Layer 3 of a small transformer language model trained on English Wikipedia (9 layers, counted from 0, width 128).
A neuron's activation on a vector x is SiLU(gate . x) times (in . x), where the dot is the dot product.

Input weights of the MLP neurons that the questions are about. A number n stands for (n - 500) times 0.00067.
n33 gate: 385,500,650,807,349,249,636,584,598,601,485,819,710,510,690,611,797,329,826,428,405,449,635,409,353,190,717,784,597,272,527,484,440,533,449,473,418,311,476,561,687,669,405,328,616,528,695,374,747,375,446,321,782,495,561,426,281,504,475,307,452,552,481,605,377,632,436,522,393,532,557,407,342,453,481,622,643,405,687,170,241,562,533,566,386,557,487,412,461,577,495,346,232,875,298,427,496,96,378,426,677,486,537,717,758,608,487,310,449,612,566,364,479,389,580,728,463,624,481,738,589,340,296,571,286,408,379,509
n81 gate: 301,279,593,603,563,671,609,258,978,525,553,347,592,675,524,400,510,870,495,419,500,373,520,134,638,491,471,583,649,117,549,630,357,741,544,641,479,482,762,625,509,105,275,445,336,541,547,298,832,653,724,476,462,622,596,401,561,292,657,380,592,465,359,708,626,388,427,407,509,350,345,420,401,475,455,752,365,544,665,489,248,314,460,520,315,505,638,843,412,490,545,584,288,404,776,373,328,437,679,868,674,560,630,677,445,395,746,418,109,538,491,646,267,530,481,619,366,448,794,594,529,585,500,470,521,509,708,340
n129 gate: 496,599,611,557,402,461,532,631,504,623,315,440,762,462,332,476,491,528,441,488,483,545,398,603,658,429,470,334,473,431,583,376,496,666,412,517,115,214,579,674,836,287,512,657,900,586,138,477,816,549,347,360,308,726,496,297,641,422,399,543,518,527,428,509,558,331,561,334,660,630,450,450,345,694,442,424,673,402,613,395,392,674,455,437,585,464,436,221,638,310,366,559,377,633,558,337,302,532,405,789,376,317,594,269,379,687,691,465,580,551,625,670,569,451,589,465,704,475,371,635,679,375,610,221,481,257,537,446
n172 gate: 103,671,314,532,815,468,387,886,631,333,450,337,379,360,344,719,449,756,495,457,377,586,847,491,441,658,445,495,565,329,192,529,481,448,472,472,388,641,776,382,430,196,387,341,575,591,397,402,350,491,569,495,707,697,406,295,423,512,656,360,216,572,743,908,215,564,623,526,388,706,651,216,575,484,458,738,424,608,381,419,652,392,538,443,611,390,473,566,567,532,798,686,598,440,508,725,551,479,349,565,713,651,401,620,609,347,561,295,519,437,443,552,560,491,446,463,392,750,439,314,671,429,467,824,630,303,478,349
n33 in: 489,452,504,415,546,488,442,558,538,582,445,489,674,567,313,572,410,442,346,504,386,417,248,262,496,230,450,632,712,508,469,414,281,580,481,392,243,392,450,524,515,589,256,578,437,641,314,401,622,625,500,605,602,781,642,457,613,510,386,534,492,548,452,613,552,238,442,275,743,401,474,485,425,563,334,561,393,615,592,492,372,481,324,424,532,653,568,429,821,435,583,444,410,690,575,658,277,571,538,508,504,345,710,414,290,707,633,282,496,504,448,444,424,602,598,307,583,597,437,669,644,528,602,392,740,299,555,707
n81 in: 409,509,523,642,560,371,514,292,219,439,481,572,548,323,479,444,326,445,194,357,361,663,448,524,701,488,645,332,648,327,487,366,413,535,668,342,292,508,224,478,524,714,448,600,456,447,646,709,520,565,349,517,634,649,492,461,509,668,308,340,644,415,496,304,181,543,509,724,203,214,413,591,361,445,736,591,559,543,585,716,562,809,659,265,639,764,709,500,625,500,372,310,470,491,519,276,699,591,304,453,509,654,513,468,333,537,463,351,692,567,525,562,400,535,743,753,566,533,649,482,626,328,478,305,808,394,520,540
n129 in: 542,619,555,420,321,659,695,611,547,468,253,433,377,552,315,248,710,534,521,249,480,422,703,579,710,74,520,500,391,585,675,532,718,656,452,397,664,450,534,728,549,361,485,569,715,479,394,762,582,718,377,660,516,718,408,242,658,300,568,574,408,475,537,400,418,298,364,515,400,483,623,573,500,418,427,350,452,414,318,395,549,531,385,389,563,512,415,650,561,263,430,462,424,417,655,554,611,640,464,708,471,435,737,244,569,692,572,492,642,457,645,316,537,379,407,439,484,643,423,572,582,500,512,582,712,427,530,340
n172 in: 391,691,308,477,423,468,332,510,880,641,904,216,559,534,378,555,417,563,590,454,500,341,468,466,646,366,581,514,564,682,698,420,486,165,568,586,510,593,389,477,294,360,793,639,813,523,370,423,420,505,327,518,792,460,689,404,251,546,496,615,623,411,636,876,272,270,466,466,764,750,426,409,422,403,440,342,408,667,702,688,523,298,393,519,487,556,118,289,554,366,648,665,372,332,584,111,483,575,527,641,713,579,292,517,454,447,320,585,573,438,453,347,521,468,372,307,601,666,491,418,615,588,486,351,525,389,611,454

Each question shows a token from some text and the vector x that enters the MLP there. A number n stands for (n - 500) times 0.018.

"ian": 489,524,442,481,510,443,411,402,576,494,494,491,466,458,457,541,564,495,514,532,448,452,521,507,555,497,523,577,520,491,547,390,509,517,437,475,517,447,478,490,536,487,382,693,492,534,384,459,489,611,490,582,473,552,371,504,477,590,509,558,601,526,539,487,429,542,523,419,537,436,515,514,562,612,469,495,480,510,411,495,485,543,509,496,481,492,494,529,428,469,521,576,581,535,623,585,413,561,499,573,464,484,489,463,517,519,637,467,471,501,528,486,390,500,499,474,523,420,539,401,531,515,524,514,412,443,445,495
The most active neuron and its activation: n129, at about 1.7

" be": 606,488,462,510,525,489,472,516,453,580,501,548,526,542,496,502,532,388,494,521,558,446,460,484,535,493,595,478,475,462,472,459,533,391,469,459,506,543,506,535,351,553,492,850,486,496,440,460,370,496,557,439,448,565,440,499,428,527,432,522,499,518,496,529,554,512,494,498,550,518,459,508,555,600,463,472,510,485,419,500,556,490,491,547,517,480,426,475,483,503,524,485,463,485,412,502,462,522,506,583,511,492,428,509,506,564,470,512,518,555,519,440,493,503,449,444,530,533,554,441,555,476,521,552,579,488,431,514
The neuron with the highest activation: n81

"e": 471,479,413,545,514,501,576,482,435,567,525,620,487,596,570,374,448,476,530,466,587,471,509,518,528,497,571,546,543,469,454,479,531,347,484,460,460,477,534,440,444,475,510,789,555,540,501,403,526,431,539,516,393,525,511,394,478,470,544,544,448,444,460,563,534,535,460,481,523,544,484,576,519,560,540,476,528,415,473,543,568,453,510,543,517,453,497,498,517,501,480,461,444,470,503,502,493,490,486,466,510,520,457,494,514,546,486,454,491,510,564,535,561,411,492,543,511,532,378,466,539,509,580,523,410,506,422,511
The most active neuron and its activation: n81, at about 0.31

"ar": 573,436,408,488,503,439,605,535,481,480,468,505,438,563,447,399,512,479,463,566,454,448,508,541,465,594,496,379,484,533,422,514,564,431,452,460,505,510,536,464,494,488,499,683,578,591,449,514,468,545,422,427,537,455,407,506,502,379,461,588,495,452,460,448,558,482,494,480,534,476,498,511,540,522,545,478,449,436,493,530,580,561,489,546,538,444,477,473,459,570,592,395,477,500,484,484,495,656,498,547,519,600,406,532,559,574,379,622,453,591,515,504,499,491,518,536,487,476,519,541,504,460,518,491,477,537,534,472
The neuron with the highest activation: n33

"el": 450,498,521,538,498,464,418,500,557,508,520,492,531,528,544,598,584,424,525,437,676,537,439,476,574,508,525,526,486,494,534,516,421,525,410,465,616,439,543,475,602,548,500,577,520,558,539,502,555,493,490,460,482,493,447,520,488,682,430,498,562,457,510,625,444,557,558,478,448,457,537,463,497,507,496,480,447,609,427,466,453,554,451,487,402,485,466,396,400,472,495,500,509,426,566,600,419,469,448,582,518,421,486,497,455,420,543,537,549,468,514,530,444,528,517,413,521,408,510,476,456,514,542,572,456,466,471,456
The neuron with the highest activation: n172

"P": 618,442,486,518,544,486,462,479,480,501,500,488,458,499,521,401,461,416,442,526,479,519,457,504,546,478,451,478,577,491,484,496,509,433,481,528,414,598,511,431,559,473,434,852,527,511,485,508,416,503,515,448,563,439,521,549,401,414,516,495,443,525,540,531,581,539,533,520,493,441,425,577,498,575,492,542,534,489,483,540,543,461,481,541,478,432,515,524,397,504,511,448,358,497,512,548,486,584,564,481,500,497,486,543,530,469,496,475,494,559,489,457,448,510,517,484,465,490,591,461,553,534,495,526,475,553,485,534
The two highest activations, in order: n129, n81

"1": 511,512,463,498,537,513,506,538,458,491,537,526,379,550,497,459,453,439,479,480,600,502,495,477,514,521,539,527,609,535,465,504,520,474,574,528,521,484,523,456,500,492,481,895,452,523,489,454,481,438,509,479,503,475,481,511,451,564,410,449,504,518,464,524,553,491,507,555,507,443,473,470,479,482,488,479,536,440,466,568,539,503,481,543,491,531,584,468,469,492,383,390,428,479,516,532,435,534,558,483,464,545,448,488,552,487,481,525,490,595,489,471,514,482,562,510,524,517,531,472,500,458,446,552,437,470,392,579
The most active neuron and its activation: n129, at about 0.38

" on": 533,502,375,493,545,554,478,478,500,537,453,484,454,495,525,520,508,451,455,494,528,417,491,508,435,494,527,536,470,472,483,453,529,498,449,502,561,455,551,491,464,482,499,892,484,420,485,463,431,541,461,455,470,454,467,482,525,560,518,496,561,491,564,534,519,584,465,460,464,524,512,543,599,541,543,567,522,502,440,508,502,470,470,514,458,488,518,533,504,412,522,488,384,507,496,507,468,526,502,482,506,534,447,500,550,483,616,468,451,475,606,470,481,497,549,517,490,592,505,431,445,428,547,451,497,534,444,563
The neuron with the highest activation: n33

"c": 440,505,561,549,533,483,450,546,480,470,502,615,490,483,447,670,453,405,443,457,595,451,486,415,511,396,498,514,468,463,491,384,505,485,588,504,544,520,453,470,634,505,528,521,484,524,487,487,531,588,524,472,394,591,386,444,546,572,509,442,469,555,537,493,566,495,459,523,490,427,503,491,545,584,591,429,434,568,532,512,452,567,450,482,382,560,508,524,348,458,510,556,439,496,490,526,533,522,509,538,480,485,566,522,460,539,476,527,558,562,471,553,536,456,507,526,519,422,519,589,414,512,485,555,444,399,450,528
The three highest activations, in order: n33, n172, n129

"ous": 490,468,550,500,474,478,390,419,528,587,521,524,592,521,448,563,540,493,460,463,633,474,554,538,510,609,502,545,573,481,431,379,529,546,399,514,518,548,483,432,493,483,510,619,523,474,407,422,571,492,489,513,563,466,432,472,417,547,445,512,498,546,592,464,493,441,462,532,506,463,542,405,566,631,520,482,416,440,402,446,506,521,462,549,435,418,557,435,494,575,491,548,545,485,632,567,468,539,552,544,454,492,448,481,512,503,552,583,515,480,437,496,388,490,460,453,458,579,580,494,476,513,460,497,501,415,555,500
The neuron with the highest activation: n172

"rit": 508,512,498,552,548,524,471,531,569,569,477,443,487,510,562,446,434,496,498,491,487,515,461,465,519,572,431,536,432,463,481,536,555,470,526,540,556,367,476,511,539,496,540,711,482,478,479,529,438,427,429,631,493,463,390,442,491,405,532,466,490,447,477,484,540,500,456,609,646,497,549,550,612,480,578,586,553,493,474,524,474,448,419,367,457,411,566,480,450,543,531,506,463,460,502,457,494,487,483,436,546,471,463,452,454,524,466,464,525,524,517,523,526,494,636,542,395,494,498,511,487,434,478,532,538,463,593,583
The neuron with the highest activation: n33

"9": 522,493,483,524,538,452,504,417,539,582,504,545,397,476,487,461,516,381,417,542,454,473,502,516,502,538,514,511,518,519,512,403,485,603,469,535,485,470,479,511,524,473,487,670,532,483,521,456,371,544,510,584,566,561,444,435,596,520,481,583,518,480,492,423,508,440,445,544,530,476,466,513,572,586,482,538,449,566,516,528,474,504,510,503,557,406,465,509,410,455,503,483,574,520,411,513,500,717,435,492,522,393,472,656,440,514,489,544,485,452,484,453,436,505,514,529,447,495,498,518,552,438,520,533,443,612,490,434
The neuron with the highest activation: n172

"s": 544,451,454,526,566,506,474,468,474,384,446,524,498,513,459,526,472,458,498,466,417,549,489,536,493,444,511,540,516,521,399,506,465,488,499,569,526,464,448,473,494,455,525,763,445,456,449,457,641,549,501,548,505,494,513,450,499,578,434,529,548,540,482,547,469,506,549,372,436,441,484,541,510,574,493,356,575,490,488,573,600,541,509,509,553,551,465,436,498,514,575,483,522,508,500,611,467,469,462,478,502,601,430,573,535,507,537,458,422,439,531,457,408,559,480,566,511,557,508,396,551,551,482,521,435,475,490,452
The neuron with the highest activation: n172

"en": 555,436,474,449,482,555,583,434,493,502,501,549,633,572,552,521,504,506,520,472,553,499,536,492,411,622,492,520,477,488,513,380,503,417,533,491,499,528,522,388,541,443,514,652,533,553,493,465,456,606,545,537,446,515,399,468,441,478,446,418,460,494,567,456,484,587,516,526,431,488,524,489,551,532,483,563,483,467,359,469,516,408,486,483,595,442,483,390,576,512,515,513,565,506,607,437,529,493,473,538,531,466,460,514,438,532,536,594,514,492,437,625,495,495,480,532,446,501,412,409,550,461,547,540,495,377,516,500
The neuron with the highest activation: n33

"5": 518,497,530,581,520,472,469,414,547,520,474,541,411,445,475,467,510,447,444,448,436,500,511,466,549,567,471,462,420,519,468,483,457,619,443,506,450,461,451,553,609,496,529,736,529,476,522,526,352,488,504,512,512,505,440,544,575,523,471,543,492,436,434,519,482,512,492,531,518,491,474,530,555,585,477,503,436,622,530,546,528,565,542,489,567,392,440,453,428,545,471,481,495,482,419,530,508,618,499,490,467,498,526,619,394,520,458,535,504,531,473,485,420,558,533,541,392,425,480,485,584,498,496,445,473,621,516,498
The most active neuron and its activation: n172, at about 0.23

"per": 487,430,507,625,487,402,409,477,513,562,572,446,511,491,472,561,470,428,443,475,475,474,531,485,505,534,459,496,510,483,512,493,488,493,479,485,553,452,520,490,619,521,628,695,493,500,443,529,610,409,413,508,494,547,523,498,456,487,450,547,439,554,553,491,499,429,468,548,525,433,611,419,515,583,442,514,494,505,563,459,503,484,534,455,452,490,554,411,462,560,451,509,491,443,569,540,554,499,339,537,546,469,537,461,429,500,512,523,395,585,407,551,456,524,465,522,488,633,529,484,460,523,484,513,484,579,576,438
The neuron with the highest activation: n81

"w": 542,478,428,541,532,562,474,517,440,478,536,480,410,512,557,433,510,461,504,593,579,514,558,547,505,521,503,436,456,522,429,462,577,405,517,443,483,495,468,520,556,499,443,638,427,471,541,463,424,537,462,490,502,511,414,414,464,596,471,559,441,386,479,579,511,551,512,598,568,516,432,498,527,540,459,421,431,426,539,481,515,587,467,600,534,496,554,576,446,535,456,349,346,454,417,473,524,481,648,546,557,506,495,617,567,489,433,505,530,550,497,463,505,534,477,480,503,497,527,509,459,492,499,502,509,577,464,549
The three highest activations, in order: n33, n129, n172

"0": 535,471,434,451,528,523,512,432,488,519,516,518,391,537,534,519,451,422,477,501,481,499,541,493,524,537,485,532,577,508,484,443,498,492,450,453,487,437,494,368,444,482,539,815,497,455,505,545,493,570,512,458,413,536,545,487,508,542,488,518,598,530,391,463,564,472,511,512,566,495,494,502,535,472,508,429,466,508,484,518,488,499,517,544,514,449,502,422,456,426,501,421,546,490,524,523,462,570,513,498,524,518,386,571,544,529,443,531,504,493,506,439,452,557,594,601,489,512,530,476,608,406,478,536,473,608,374,542
The most active neuron and its activation: n129, at about 0.24